Layer 5 of a small transformer language model trained on English Wikipedia (12 layers, counted from 0, width 128).
A neuron's activation on a vector x is SiLU(gate . x) times (in . x), where the dot is the dot product.

Input weights of the MLP neurons that the questions are about. A number n stands for (n - 500) times 0.00089.
n17 gate: 973 509 600 521 509 424 482 301 554 396 541 609 491 649 521 283 447 313 221 487 478 547 796 473 378 603 535 615 250 282 604 371 316 555 449 419 571 483 529 574 604 432 469 587 264 319 184 652 226 551 504 206 564 513 599 513 776 613 453 487 458 642 450 326 286 516 530 754 420 431 294 550 572 687 812 538 363 519 564 300 731 573 400 564 484 551 372 633 745 262 729 566 439 659 406 544 280 374 542 369 518 586 313 496 517 639 787 448 539 601 720 504 526 532 513 725 487 500 500 552 461 621 605 491 721 391 263 715
n37 gate: 365 455 406 590 522 556 551 562 694 558 375 637 286 299 544 604 455 614 592 308 399 461 693 518 479 430 441 435 599 410 556 479 733 824 574 557 545 636 534 549 481 274 267 491 565 280 616 563 228 401 579 430 583 452 453 491 385 746 460 671 392 483 657 669 483 795 570 752 642 318 440 353 453 547 636 483 468 610 589 705 423 383 470 191 229 518 216 549 607 487 464 555 607 369 496 667 823 242 626 563 374 164 169 899 270 404 645 478 669 621 739 491 423 411 607 265 452 452 401 727 376 500 790 672 418 326 553 615
n54 gate: 136 563 410 697 647 474 519 664 542 760 471 453 518 98 399 441 536 431 853 221 348 509 663 491 608 628 650 487 284 327 530 491 653 505 544 592 382 689 457 293 407 544 670 446 426 535 521 622 278 599 566 526 294 386 521 176 376 478 376 614 535 461 611 349 599 618 438 581 465 616 879 491 582 462 359 383 286 313 537 588 302 404 624 538 626 588 632 721 442 642 550 368 608 346 570 482 602 527 526 486 726 486 264 349 181 293 492 589 236 517 52 487 310 397 576 620 483 650 504 603 287 340 598 571 359 384 292 363
n73 gate: 78 563 577 496 563 596 613 366 407 575 727 695 344 839 731 715 409 477 460 355 704 557 629 634 391 722 564 509 568 213 509 513 541 528 359 504 408 146 337 840 523 614 324 424 461 474 349 441 521 382 487 504 372 707 650 391 420 514 598 655 373 600 551 366 509 581 309 664 865 437 526 722 574 371 436 373 505 466 655 301 587 369 522 566 428 575 723 696 437 349 536 586 378 450 633 587 672 388 614 196 427 717 434 397 420 287 391 509 369 469 616 817 350 575 653 625 487 380 661 671 277 263 424 184 317 581 513 309
n104 gate: 698 611 545 409 539 546 311 504 537 678 574 504 488 500 481 444 623 581 496 488 472 512 504 597 337 383 404 435 726 500 674 575 326 608 573 609 412 535 492 587 385 435 460 398 366 298 471 322 609 363 593 331 485 191 362 635 520 275 512 488 473 424 631 346 454 307 698 707 489 657 527 629 553 447 676 710 480 407 611 388 253 230 417 289 810 422 429 578 346 560 416 668 607 600 43 520 444 614 431 460 440 685 627 426 469 375 342 457 409 294 320 286 520 422 421 606 450 236 370 366 469 453 438 364 516 547 687 512
n120 gate: 512 391 530 418 601 935 553 728 528 518 445 579 425 542 600 342 817 436 427 394 392 519 312 604 440 350 626 610 285 376 575 356 664 496 382 603 417 576 493 308 504 686 293 457 621 504 406 709 533 523 519 633 618 622 415 516 539 473 784 492 466 485 548 616 582 537 784 615 264 338 369 549 429 426 318 576 611 500 622 595 620 343 325 537 449 477 411 585 633 452 661 434 480 678 638 665 478 217 417 567 665 675 458 380 492 628 301 477 391 477 519 496 441 390 512 496 496 619 323 469 211 797 643 661 429 477 646 416
n166 gate: 513 462 609 423 356 739 491 311 443 574 373 480 530 699 575 388 428 808 751 570 456 636 487 618 484 584 500 537 615 328 800 274 151 562 712 550 634 529 452 381 482 421 734 580 631 730 453 556 528 402 413 409 724 376 544 415 433 742 400 350 311 463 786 722 516 456 918 569 463 458 525 578 467 383 482 397 673 368 482 649 463 285 614 331 563 613 371 399 560 711 393 492 840 745 633 491 343 728 488 474 650 575 546 479 513 491 614 551 563 463 450 236 504 558 572 403 488 412 590 665 571 340 806 253 591 390 663 559
n257 gate: 635 524 651 547 719 283 403 271 718 683 504 371 239 421 656 459 414 463 484 405 392 409 492 621 453 488 179 334 721 676 605 523 606 573 722 488 611 404 311 700 395 373 594 330 331 512 572 508 384 488 711 492 432 385 639 508 766 549 684 508 295 496 562 762 590 588 364 597 449 480 430 480 433 624 698 508 603 478 597 599 512 584 302 466 682 324 500 456 472 461 357 261 345 636 508 393 612 520 654 729 586 508 667 460 367 583 557 419 314 445 733 161 648 436 496 323 378 432 712 480 685 444 627 492 331 597 769 436
n277 gate: 603 352 703 575 680 600 607 573 657 300 420 504 726 704 601 675 653 676 674 400 504 500 306 795 528 488 221 460 694 326 512 266 833 522 428 379 754 516 492 360 704 536 545 308 472 452 629 411 375 765 113 500 500 368 368 385 549 344 536 424 408 390 434 416 524 388 443 586 666 529 346 635 492 809 366 584 684 676 534 456 279 527 394 410 442 444 364 524 475 488 541 652 636 629 359 608 609 561 456 516 558 646 668 667 577 643 298 439 389 627 610 451 222 504 688 565 416 637 563 353 561 334 453 496 600 492 439 500
n17 in: 411 516 592 473 411 449 614 336 279 396 504 597 669 378 452 434 443 322 584 378 396 602 623 479 453 596 459 347 447 185 705 262 767 377 512 579 496 401 412 516 630 669 367 460 477 383 369 557 239 484 766 748 508 449 263 537 412 480 198 449 665 213 408 426 411 557 679 662 539 340 500 414 570 535 741 484 631 539 496 532 317 530 512 326 613 353 324 269 524 682 288 649 662 742 337 369 535 572 453 492 643 707 374 364 588 463 500 271 653 699 644 447 463 715 387 492 382 377 352 383 552 396 563 456 463 423 432 333
n37 in: 521 398 524 500 445 594 584 224 426 508 606 630 702 356 521 410 402 271 554 364 513 447 458 591 402 454 487 784 615 594 427 520 839 820 393 699 448 525 480 581 671 607 648 445 533 749 645 341 472 492 434 273 508 198 404 691 596 475 496 330 586 317 452 487 374 345 421 363 537 341 252 569 459 327 688 480 715 328 562 748 655 425 642 389 733 305 364 600 572 646 368 388 449 727 409 547 536 328 306 373 526 601 508 395 441 665 159 651 677 439 805 691 564 249 340 550 414 649 467 508 387 546 672 467 590 335 487 567
n54 in: 578 397 570 233 697 460 667 781 517 625 523 595 517 696 723 679 389 710 358 460 622 460 165 631 520 310 429 480 376 373 457 652 463 543 588 427 763 484 375 657 802 500 455 455 361 691 382 608 508 417 593 320 391 436 496 574 520 635 593 572 620 800 559 433 686 434 217 484 476 423 464 567 429 586 594 345 362 276 453 428 543 562 465 306 607 314 527 236 796 417 446 492 500 654 564 575 430 569 504 690 488 444 548 557 667 744 431 471 328 361 573 657 363 483 590 667 640 282 452 340 581 728 186 338 458 635 419 557
n73 in: 304 336 563 555 606 371 542 381 665 329 686 858 536 336 762 630 589 400 469 448 491 728 535 677 457 478 621 530 594 692 564 462 584 453 435 779 694 670 652 522 574 422 362 535 491 731 599 288 340 329 622 439 457 201 286 553 693 682 570 435 672 734 584 545 658 504 452 517 637 342 402 483 671 504 486 457 532 899 449 717 551 620 402 347 616 274 731 417 713 674 420 592 678 181 617 540 517 610 638 424 737 306 439 513 632 700 409 504 602 105 790 513 370 495 518 663 487 396 710 376 522 557 542 413 279 602 496 522
n104 in: 617 582 368 570 664 718 167 539 576 683 710 355 434 462 538 632 561 584 406 508 203 622 96 580 733 598 443 361 757 525 574 718 634 509 492 470 478 436 611 426 370 551 435 319 295 479 424 272 586 195 508 394 661 627 566 478 281 271 368 373 420 325 640 628 721 378 555 834 321 393 542 467 529 537 270 542 421 481 572 597 329 549 806 573 500 441 307 295 578 512 579 845 535 592 449 548 636 586 593 552 657 356 462 637 547 478 448 332 535 575 247 430 605 410 276 551 597 441 567 780 491 277 315 602 601 461 509 487
n120 in: 708 275 603 450 638 496 577 740 549 595 674 604 469 804 568 728 470 712 487 694 531 550 398 309 562 581 224 508 543 467 376 442 335 750 453 517 408 479 463 535 912 331 565 638 860 412 351 463 381 379 351 681 437 348 389 661 697 293 521 610 387 367 631 442 533 455 432 616 425 431 758 604 287 615 167 387 531 602 676 652 492 411 492 405 419 411 767 427 569 330 404 426 322 408 330 596 331 319 433 522 622 644 534 612 397 770 616 388 302 525 774 526 413 356 466 594 508 428 600 466 205 539 446 453 689 263 526 696
n166 in: 525 479 401 560 396 225 452 711 552 569 652 424 169 598 471 403 601 406 492 524 316 370 488 436 512 545 246 488 643 572 552 560 492 412 72 258 233 586 353 567 673 553 462 567 262 347 492 527 651 754 504 374 414 280 338 554 475 508 401 537 249 792 563 308 540 571 504 444 500 334 355 460 573 508 785 625 432 567 687 390 251 586 380 408 500 512 579 797 709 396 458 389 337 508 402 277 611 641 199 471 508 496 590 223 389 641 430 425 496 682 327 391 399 326 496 364 654 594 524 621 620 591 570 628 424 458 607 599
n257 in: 433 468 567 481 685 378 652 383 504 558 430 432 560 354 457 336 445 661 601 400 540 404 732 641 564 376 320 481 389 655 496 684 429 397 454 512 500 403 725 365 443 588 500 677 645 607 818 452 328 766 295 523 465 535 590 575 531 685 368 492 595 663 291 310 477 641 477 579 428 375 599 793 481 316 444 412 492 761 418 646 746 596 432 281 397 624 466 519 472 719 413 485 630 400 685 520 395 390 561 128 504 340 331 633 523 379 613 602 575 500 675 480 385 636 296 395 412 570 317 335 570 383 364 492 372 697 492 535
n277 in: 520 556 646 292 408 394 693 416 334 459 571 612 389 445 440 557 273 446 440 610 368 430 690 508 546 397 590 527 492 643 508 320 391 492 496 547 578 255 473 593 654 378 476 568 375 718 380 765 389 325 611 476 567 370 836 326 787 363 448 370 480 461 412 211 399 458 345 408 690 360 690 628 461 339 823 641 594 552 471 398 519 470 273 643 462 453 366 492 706 681 500 660 347 418 587 484 557 528 445 706 671 302 700 436 289 686 444 472 649 360 604 569 724 756 332 400 441 674 539 456 691 444 551 409 340 484 572 496

Each question shows a token from some text and the vector x that enters the MLP there. A number n stands for (n - 500) times 0.0084.

" As": 315 450 431 498 547 403 400 482 628 457 509 542 438 396 531 677 493 437 546 578 612 507 523 658 459 389 507 472 313 445 526 534 540 492 482 413 549 508 478 544 581 183 540 611 556 606 497 471 494 419 694 469 561 714 570 446 506 429 565 613 811 503 493 424 640 186 413 433 515 521 367 547 379 414 434 685 339 288 449 401 609 646 363 698 555 412 491 557 435 652 462 205 603 567 581 356 589 393 501 363 457 440 513 570 417 633 482 391 546 655 478 544 479 478 311 460 470 633 380 606 570 615 664 588 345 505 407 420
Which neuron lights up most? n54

" school": 425 427 478 461 505 565 431 421 616 482 478 486 437 434 552 649 690 399 403 594 730 666 481 464 678 541 436 332 505 466 587 583 596 633 460 612 571 373 617 385 578 318 596 640 511 435 658 506 432 510 529 553 677 311 427 603 404 422 604 443 661 412 384 489 457 378 553 482 541 412 435 403 679 537 200 626 527 516 344 375 355 473 481 683 509 493 438 460 512 420 500 378 563 795 749 415 480 588 475 312 380 564 605 390 349 479 449 458 595 495 513 516 512 580 473 387 494 684 443 568 463 608 661 519 454 530 631 525
Which neuron lights up most? n54

" of": 347 350 584 539 654 705 443 317 573 435 583 458 530 574 532 745 786 309 432 586 522 600 480 507 466 530 376 427 326 379 550 524 569 500 545 499 613 414 479 474 560 279 488 556 584 489 542 550 361 428 488 394 595 452 424 545 512 496 365 322 571 514 463 499 417 512 541 509 490 424 468 435 469 465 304 505 409 379 523 400 627 479 450 637 534 572 221 666 505 508 496 464 495 564 531 438 347 307 414 434 292 461 601 552 469 512 333 556 600 630 471 533 404 647 212 484 622 464 379 546 316 304 629 496 393 501 572 458
The three highest activations, in order: n37, n17, n120

"iet": 500 333 166 190 520 657 349 350 509 618 411 403 553 511 546 574 616 431 497 520 337 579 614 558 690 553 548 464 353 504 413 553 414 711 457 410 622 506 598 443 653 373 562 621 364 505 503 483 565 465 553 484 718 378 753 544 538 586 497 458 557 402 404 282 464 452 352 520 605 396 529 233 747 565 312 392 573 624 423 484 448 669 347 533 558 627 447 492 518 500 483 350 696 661 673 395 480 395 492 519 564 442 660 484 471 585 603 423 484 554 474 616 432 460 357 363 491 565 516 529 378 534 598 619 456 307 366 411
Which neuron lights up most? n37

" the": 363 527 785 590 534 587 417 420 487 507 421 447 519 566 496 657 536 351 492 746 520 543 476 548 550 520 286 483 476 422 325 670 526 492 489 473 576 490 552 378 521 355 413 536 484 483 594 566 475 481 681 391 557 479 432 573 540 511 420 456 586 523 424 414 510 501 537 497 578 477 601 496 633 425 203 571 430 254 420 403 456 512 442 614 646 449 455 500 398 475 492 500 541 661 497 333 491 488 501 451 388 468 576 556 374 525 613 482 728 603 432 512 396 490 393 409 517 553 285 453 468 476 643 492 344 557 493 572
The three highest activations, in order: n73, n120, n104

" with": 338 382 765 555 472 500 492 294 646 453 502 540 487 506 549 616 660 391 494 582 490 630 466 613 448 555 378 480 209 400 596 519 455 546 571 379 631 482 467 506 746 282 601 513 450 445 571 406 366 421 557 327 583 509 472 518 480 569 539 520 450 458 305 381 546 417 466 496 571 475 377 615 501 401 202 554 401 345 446 237 549 635 487 718 601 514 483 533 521 349 461 466 549 616 580 471 508 351 469 533 375 388 533 656 456 481 483 581 626 518 393 604 470 569 334 418 580 511 406 566 460 487 655 458 457 582 493 459
Which neuron lights up most? n277

" ended": 339 422 461 449 619 474 489 453 712 519 546 387 611 642 561 746 730 399 513 665 584 543 676 520 619 313 442 531 432 486 681 405 474 581 519 480 571 522 577 357 534 184 453 505 548 571 604 445 542 313 678 486 599 366 402 611 514 572 649 382 628 366 506 430 593 445 465 457 417 377 468 446 561 469 395 558 389 414 404 411 343 629 516 737 556 594 584 469 573 453 613 452 550 697 606 444 674 522 431 405 444 542 547 627 382 508 542 400 550 604 211 689 597 609 435 504 497 629 456 509 450 442 697 367 397 450 524 427
Which neuron fires most, and how strongly? n257, at about 0.37

"uck": 518 643 318 377 592 453 392 341 598 548 433 281 404 525 602 452 604 364 523 615 720 488 629 609 512 522 473 460 493 351 512 512 299 720 608 540 600 567 515 438 667 339 425 673 416 533 595 423 822 428 589 533 542 504 556 563 495 400 311 571 738 480 431 375 114 481 537 437 788 450 519 468 589 450 378 544 402 568 523 522 518 492 367 590 477 488 628 372 592 441 493 482 563 642 578 392 282 348 319 490 525 505 605 467 328 594 481 454 509 778 364 735 470 574 324 516 569 458 376 545 464 614 552 497 514 373 472 506
Which neuron fires most, and how strongly? n17, at about 0.12

"ru": 425 626 220 503 529 492 396 518 572 554 404 449 228 644 577 672 827 421 484 600 681 551 621 528 446 346 462 380 361 573 530 423 472 655 525 645 528 567 604 457 610 588 483 436 399 623 430 625 616 426 634 348 584 306 471 449 634 495 547 461 565 370 560 392 440 256 543 237 425 374 476 443 529 546 374 534 331 366 475 413 454 418 423 558 584 403 495 422 417 479 417 303 513 733 410 337 744 292 482 524 532 366 567 495 397 510 379 389 478 442 624 553 350 504 563 432 479 677 355 435 413 379 637 672 488 327 562 595
Which neuron fires most, and how strongly? n37, at about 1.4

" in": 462 335 656 743 502 514 341 412 721 411 523 528 428 603 482 638 635 435 485 865 510 605 466 558 437 517 484 469 453 575 639 515 527 608 503 520 693 480 614 445 678 309 526 596 452 557 514 429 508 403 639 411 700 547 420 518 525 508 526 452 522 454 468 400 477 601 528 386 412 446 470 544 465 417 338 656 451 276 299 403 432 670 425 667 669 373 341 571 600 432 496 439 570 621 487 445 703 446 408 402 429 377 608 718 442 489 333 422 602 576 480 542 474 526 220 428 577 677 444 672 394 545 633 490 387 529 362 504
The two highest activations, in order: n37, n277

"S": 280 545 415 523 556 468 404 392 646 539 236 442 639 508 680 617 554 504 464 732 523 494 385 471 448 537 404 515 387 395 642 498 426 705 492 530 482 493 547 552 645 314 566 667 651 515 635 605 677 527 638 517 534 602 472 441 566 357 520 372 641 600 480 427 466 485 445 429 529 420 648 338 540 458 379 625 484 516 391 450 295 569 358 674 507 527 453 580 469 439 547 508 648 524 581 439 492 460 502 418 262 502 450 467 466 633 519 337 470 455 359 674 405 607 195 422 545 365 394 502 617 626 545 462 488 420 525 540
Which neuron lights up most? n37

" b": 390 517 420 632 437 461 354 457 646 282 351 493 396 554 573 661 503 404 397 663 575 544 536 464 537 507 361 526 477 620 552 665 468 599 588 569 436 362 588 354 593 512 530 656 414 388 691 467 531 315 489 406 664 292 409 710 503 431 428 400 419 483 268 402 405 363 503 357 697 525 574 431 513 454 426 539 492 457 420 367 546 665 344 715 573 439 554 441 548 563 478 495 538 594 497 491 674 337 743 432 235 392 497 552 246 560 527 445 419 565 389 479 487 582 348 356 429 516 375 526 400 553 524 501 425 614 507 491
Which neuron lights up most? n54

"ing": 336 472 488 561 482 603 460 549 628 524 526 431 418 578 651 766 590 385 511 591 711 578 491 528 464 460 415 517 448 546 586 486 391 615 614 491 523 417 660 416 582 473 588 554 449 491 641 294 712 303 575 574 440 363 515 538 383 532 447 561 644 461 436 440 400 390 415 467 516 487 468 639 541 515 231 625 517 475 394 480 429 684 482 651 676 266 699 442 523 532 412 565 651 583 495 350 557 556 521 432 487 511 668 589 561 382 243 437 655 517 453 529 406 624 261 438 538 524 363 553 444 492 594 477 508 366 553 534
Which neuron lights up most? n104

" was": 311 422 567 374 554 556 417 419 605 471 529 476 557 562 622 629 743 453 453 500 620 623 546 538 722 502 399 556 379 401 510 623 511 635 388 300 624 455 537 407 545 478 577 519 406 568 588 556 620 565 629 387 546 418 494 551 555 361 369 339 732 330 515 429 527 344 466 382 505 506 330 684 478 438 313 688 393 259 407 368 514 575 673 695 623 758 501 494 565 463 419 502 573 618 696 454 561 508 483 441 385 437 530 680 436 641 456 500 549 597 456 593 456 635 400 534 550 627 441 565 493 477 714 625 350 572 407 452
Which neuron fires most, and how strongly? n277, at about 0.31

"ishing": 413 494 395 648 553 548 401 356 696 502 517 354 290 535 596 673 771 379 426 561 528 550 476 526 376 371 361 416 388 520 610 518 496 686 574 472 508 495 484 326 541 521 414 495 464 417 621 415 659 212 620 499 555 342 418 642 408 415 548 520 464 427 535 356 516 330 489 478 489 457 478 444 497 520 332 608 554 527 365 325 469 569 417 551 621 422 527 402 436 526 373 431 602 578 426 432 478 440 463 518 412 425 677 561 441 366 345 531 726 574 338 580 473 536 416 360 461 579 344 635 443 436 604 451 505 350 455 474
Which neuron lights up most? n104

" B": 440 501 458 566 332 451 291 447 549 470 397 391 559 511 615 639 592 404 374 822 692 430 628 556 516 575 433 494 510 388 622 500 312 638 537 504 476 429 492 456 583 412 486 662 541 397 611 582 492 373 459 579 657 439 571 618 454 438 431 463 621 451 285 336 435 146 619 435 654 582 545 376 630 466 474 523 497 427 445 502 460 587 418 636 544 397 568 472 575 552 533 488 569 569 499 438 603 389 505 384 186 439 589 461 378 618 432 427 453 540 430 540 402 558 243 354 452 544 294 551 362 592 594 485 330 542 476 460
Which neuron fires most, and how strongly? n54, at about 0.41

"istan": 421 528 447 587 482 437 574 452 620 503 422 446 493 494 664 702 538 449 420 622 591 674 497 428 578 642 405 496 340 330 646 496 491 735 524 384 636 506 527 448 525 401 504 669 481 506 640 528 606 361 518 623 584 487 430 552 437 529 456 399 613 502 291 483 497 405 450 458 567 559 403 414 775 464 375 480 305 432 398 423 382 616 453 675 647 522 517 532 470 668 353 489 763 671 689 397 620 476 539 387 500 439 474 497 550 562 685 331 616 657 374 557 447 519 240 519 465 506 506 578 495 537 521 488 498 301 567 556
The two highest activations, in order: n120, n277

" board": 379 391 290 551 552 469 448 317 559 551 477 516 442 493 580 714 711 461 533 620 711 546 489 474 645 526 347 407 449 501 632 448 698 639 430 516 585 568 602 459 604 413 563 687 578 514 527 386 543 408 584 461 749 419 487 605 359 493 466 395 716 403 364 386 583 283 501 495 634 471 501 509 642 576 267 629 337 442 370 412 402 567 515 706 408 492 552 384 515 330 568 405 619 670 593 490 510 469 440 386 373 529 542 511 345 574 381 411 592 536 357 643 491 646 496 452 529 459 494 499 426 614 602 506 491 546 674 442
Which neuron lights up most? n257

" F": 399 480 406 610 493 540 284 383 600 450 438 515 613 451 561 698 683 403 478 754 578 512 501 562 335 581 429 421 324 440 624 562 376 511 501 531 601 409 390 448 645 448 509 561 478 400 640 610 521 453 486 497 741 486 635 436 470 536 539 480 554 420 356 475 404 150 562 418 681 474 460 577 420 471 429 542 503 359 435 588 415 757 417 608 533 459 514 453 613 397 479 504 646 573 501 312 487 483 508 351 207 397 560 425 532 513 484 524 517 592 465 498 452 589 416 329 613 552 348 499 324 543 496 587 331 409 685 436
The three highest activations, in order: n54, n73, n257

"o": 368 538 362 344 433 608 342 399 485 508 468 417 629 664 691 656 580 487 509 716 574 555 520 521 409 392 481 428 524 357 564 411 454 639 367 572 590 451 692 437 604 333 478 596 445 460 437 437 445 347 537 501 552 248 556 496 644 351 382 632 601 460 498 297 535 401 334 323 609 465 545 469 443 514 517 462 433 431 549 393 582 490 358 608 673 529 420 458 493 447 372 385 742 632 492 374 541 384 398 566 539 277 497 423 417 623 528 369 509 615 515 546 338 589 192 458 584 828 479 470 444 569 563 731 392 526 552 588
Which neuron lights up most? n277

"19": 378 391 456 679 668 482 423 450 546 648 506 267 504 643 582 633 605 405 383 654 685 600 427 399 696 473 498 426 453 437 700 806 392 580 420 430 678 593 553 415 596 423 584 503 510 581 481 558 590 349 524 406 513 506 584 514 556 464 566 505 575 584 396 394 508 462 582 453 674 437 527 575 505 589 253 443 335 282 399 539 505 659 483 619 636 457 549 503 398 558 456 509 574 831 512 347 502 359 419 387 432 352 443 629 445 460 398 442 554 442 498 547 566 552 407 222 599 622 377 560 525 553 636 358 451 386 520 595
Which neuron fires most, and how strongly? n17, at about 0.51

" coast": 322 344 378 498 626 475 404 485 547 512 514 381 285 558 583 676 700 519 391 669 532 433 571 426 513 435 362 479 475 524 541 510 570 651 642 461 531 525 444 472 545 280 495 646 567 550 661 530 713 370 623 425 667 357 310 538 441 386 549 501 561 543 501 468 430 393 470 452 577 565 418 377 718 544 299 515 367 479 314 395 387 608 428 695 654 488 674 410 456 496 402 449 786 621 633 519 611 406 541 389 477 569 587 514 443 576 438 533 552 562 458 547 459 599 412 551 522 676 324 563 477 495 618 367 634 440 720 482
Which neuron lights up most? n17

" first": 315 415 614 557 619 517 430 530 531 528 485 657 635 638 446 657 715 484 361 655 538 373 622 446 574 398 424 575 395 548 554 653 547 592 530 486 583 487 648 391 573 431 534 467 515 459 611 247 456 451 610 411 544 361 589 574 510 354 490 260 581 548 430 428 492 347 551 420 562 509 431 332 638 622 332 517 386 316 384 403 461 752 409 571 660 607 361 552 494 431 609 531 639 682 667 371 467 518 400 346 460 315 550 476 479 541 511 329 604 716 378 600 495 630 439 396 453 534 405 644 515 368 606 476 450 527 655 531
Which neuron fires most, and how strongly? n120, at about 0.43

" retired": 375 456 487 678 536 509 511 472 713 513 445 478 627 540 488 796 622 394 384 677 724 526 498 520 507 409 331 457 363 598 543 502 468 662 556 513 623 563 553 301 673 489 467 451 373 584 536 591 539 504 616 466 470 337 649 545 490 421 551 462 637 569 305 509 505 615 337 323 538 486 439 410 553 472 361 693 395 416 358 433 478 822 481 637 476 724 563 370 472 441 490 389 594 690 607 399 668 671 463 471 544 448 572 564 469 375 572 374 584 594 405 607 591 641 441 419 436 652 559 581 379 378 651 454 384 441 642 447
Which neuron fires most, and how strongly? n120, at about 0.45

"ber": 493 563 217 523 480 537 402 259 504 517 200 496 400 558 424 581 662 395 543 627 684 553 601 521 505 362 337 503 473 434 418 501 462 714 531 499 588 520 522 530 617 374 575 594 400 500 588 563 712 571 582 567 555 680 618 431 440 478 417 620 543 461 345 376 211 341 661 382 621 397 535 476 755 529 323 601 617 474 433 388 496 573 390 498 572 453 505 445 687 530 443 390 627 711 613 532 470 528 413 328 493 381 450 387 465 579 613 200 549 715 467 622 463 652 394 445 575 392 430 663 642 636 534 390 419 332 530 359
Which neuron fires most, and how strongly? n17, at about 1.1

" November": 341 521 505 558 475 389 385 493 510 630 486 370 466 639 626 583 728 491 475 728 612 597 450 343 526 572 416 396 366 484 543 543 560 639 440 409 633 488 452 561 618 266 497 559 493 472 607 406 577 360 537 457 679 472 509 492 476 466 596 541 631 522 453 510 371 573 515 472 505 395 468 514 515 361 272 686 249 383 349 552 237 599 434 634 638 490 396 494 442 581 616 591 679 661 447 423 596 410 407 444 430 426 444 492 318 547 373 274 549 732 456 478 503 480 329 279 634 557 567 612 519 463 602 410 469 375 464 461
The two highest activations, in order: n104, n166

"==\n\n": 401 465 607 535 596 575 380 549 586 511 618 465 580 611 523 657 610 424 358 571 618 533 629 528 580 508 410 523 439 460 482 617 537 548 364 550 525 401 423 466 614 265 601 614 428 494 489 543 599 492 710 514 681 495 656 676 537 560 350 495 668 460 365 414 442 548 538 422 556 443 694 579 558 464 284 481 351 364 413 325 377 656 634 793 613 488 468 637 488 475 427 522 674 423 646 418 569 419 464 429 435 351 561 600 546 605 569 456 587 565 359 509 507 525 428 431 527 591 404 502 491 535 672 353 323 606 627 361
Which neuron fires most, and how strongly? n37, at about 0.34

" member": 337 371 270 404 548 593 389 350 502 643 552 409 492 540 488 640 566 414 501 589 711 520 380 524 677 549 293 468 259 539 506 601 593 624 400 498 592 517 437 515 705 392 549 644 496 505 556 574 611 518 455 455 707 341 493 571 383 498 503 452 627 489 360 442 505 355 336 430 502 450 494 471 621 470 252 632 338 355 315 363 518 570 407 578 611 520 536 507 516 454 531 356 652 778 616 413 496 576 519 391 475 377 667 542 580 490 373 478 632 559 211 534 460 568 381 521 535 498 535 550 434 572 627 570 491 457 655 530
The two highest activations, in order: n17, n73

" att": 442 474 595 458 594 448 285 441 606 483 513 625 485 585 511 680 581 450 501 633 637 551 463 437 605 489 381 442 442 454 352 526 451 671 492 329 542 428 474 378 539 455 445 680 405 568 645 384 438 447 440 450 519 348 362 593 713 423 450 455 445 360 403 364 487 380 452 325 498 508 500 610 660 588 404 581 416 306 529 264 489 706 337 688 601 376 565 545 533 390 393 496 641 670 591 386 472 329 487 409 404 340 620 623 413 501 416 324 456 667 382 497 698 407 428 368 402 524 497 601 486 442 564 544 416 370 757 700
Which neuron fires most, and how strongly? n277, at about 1.2

" N": 418 588 558 470 488 318 299 375 731 406 493 503 540 518 604 509 523 500 426 726 551 563 335 582 405 558 442 485 285 487 667 565 491 497 543 514 605 382 489 503 633 323 506 555 565 485 602 512 653 432 440 476 584 513 516 449 528 607 481 637 615 491 497 451 553 272 484 401 586 515 557 336 512 391 470 423 421 276 408 530 460 591 462 706 614 550 485 418 622 540 573 450 710 701 569 356 544 470 534 424 225 368 499 404 636 620 572 514 447 552 457 580 466 582 197 297 463 499 303 530 525 475 579 499 338 446 522 515
Which neuron fires most, and how strongly? n120, at about 0.5

"L": 420 562 472 418 530 479 361 236 565 515 476 536 539 538 646 565 670 449 423 721 658 510 518 449 489 511 391 455 427 381 674 602 327 582 559 519 596 532 571 438 619 360 398 588 490 402 657 548 574 351 554 533 758 463 618 570 628 382 509 484 561 455 471 463 614 411 391 514 744 444 691 364 572 350 336 668 488 297 414 541 292 553 422 686 626 369 438 599 603 513 398 572 581 495 460 423 412 481 572 417 269 456 519 484 550 500 477 361 478 623 473 594 460 624 424 415 590 580 570 570 622 646 567 414 281 496 555 508
Which neuron fires most, and how strongly? n104, at about 0.63

"ational": 289 441 534 529 561 610 474 342 492 461 403 458 376 664 561 787 512 429 308 641 571 604 480 483 484 328 349 463 458 562 571 420 497 523 393 594 565 395 525 406 638 491 570 417 452 477 713 512 590 451 564 439 510 426 442 565 480 356 459 463 503 420 352 457 527 560 530 426 408 498 518 485 728 467 184 641 440 338 394 419 311 536 394 583 553 363 494 506 491 503 326 362 590 545 614 378 617 661 582 377 418 338 766 465 468 530 402 443 630 572 491 474 447 531 488 333 508 648 491 701 310 521 591 488 499 356 628 466
The three highest activations, in order: n277, n166, n54

" line": 361 474 373 635 415 451 406 390 615 509 467 243 402 565 577 699 610 505 539 544 688 476 559 521 554 438 338 350 582 585 576 529 475 645 540 493 475 485 508 505 570 236 498 650 446 572 695 509 676 461 555 473 598 313 275 596 518 358 519 311 673 284 448 364 445 355 361 434 476 368 596 287 699 510 334 500 317 445 372 287 337 607 442 683 515 510 540 400 559 465 523 435 606 598 555 476 562 528 581 378 427 443 482 480 387 435 326 496 605 620 393 528 489 693 422 450 600 521 349 508 520 538 572 512 499 536 619 421
Which neuron lights up most? n104

" hous": 292 430 478 376 619 512 360 502 568 456 645 398 425 455 465 652 560 404 446 596 646 573 500 496 638 438 303 373 429 565 584 609 588 666 490 588 572 431 509 418 581 313 572 566 477 456 571 549 749 618 518 541 573 247 419 517 437 449 540 481 573 255 427 466 387 514 387 332 525 471 453 407 740 424 234 576 459 382 390 424 414 592 405 659 478 362 678 404 460 400 365 467 669 641 664 466 649 544 551 399 356 468 502 603 340 515 503 576 407 487 342 465 551 593 503 440 482 582 484 396 401 586 640 521 421 502 642 582
Which neuron fires most, and how strongly? n17, at about 0.1

" G": 374 619 357 498 525 575 253 398 452 530 420 431 514 457 645 546 576 429 580 705 541 512 572 557 482 508 464 529 364 513 538 451 424 622 521 411 541 492 418 352 715 253 531 533 511 350 633 559 519 375 499 459 651 481 485 670 578 563 387 521 706 376 304 481 475 383 641 448 730 514 522 463 547 510 438 618 385 445 416 483 456 558 422 663 512 459 546 416 704 567 581 445 565 763 522 367 512 515 451 491 140 354 548 373 592 553 534 475 480 532 412 490 535 546 282 407 513 522 465 515 472 594 581 563 349 523 427 413
Which neuron lights up most? n120

" and": 470 509 535 377 601 581 446 394 533 563 515 480 582 452 516 633 637 318 500 649 646 551 465 517 533 663 404 428 369 490 484 469 440 601 472 417 530 333 646 552 743 350 548 509 614 332 548 524 557 369 557 525 676 521 536 534 576 359 458 474 402 587 401 405 366 446 502 430 393 563 464 451 570 410 264 604 532 364 398 266 563 640 658 699 630 633 374 446 576 518 465 570 609 515 606 337 531 337 460 495 422 367 521 629 233 462 600 374 692 518 491 550 373 548 374 450 456 542 474 545 539 433 608 465 417 538 444 464
The three highest activations, in order: n54, n166, n37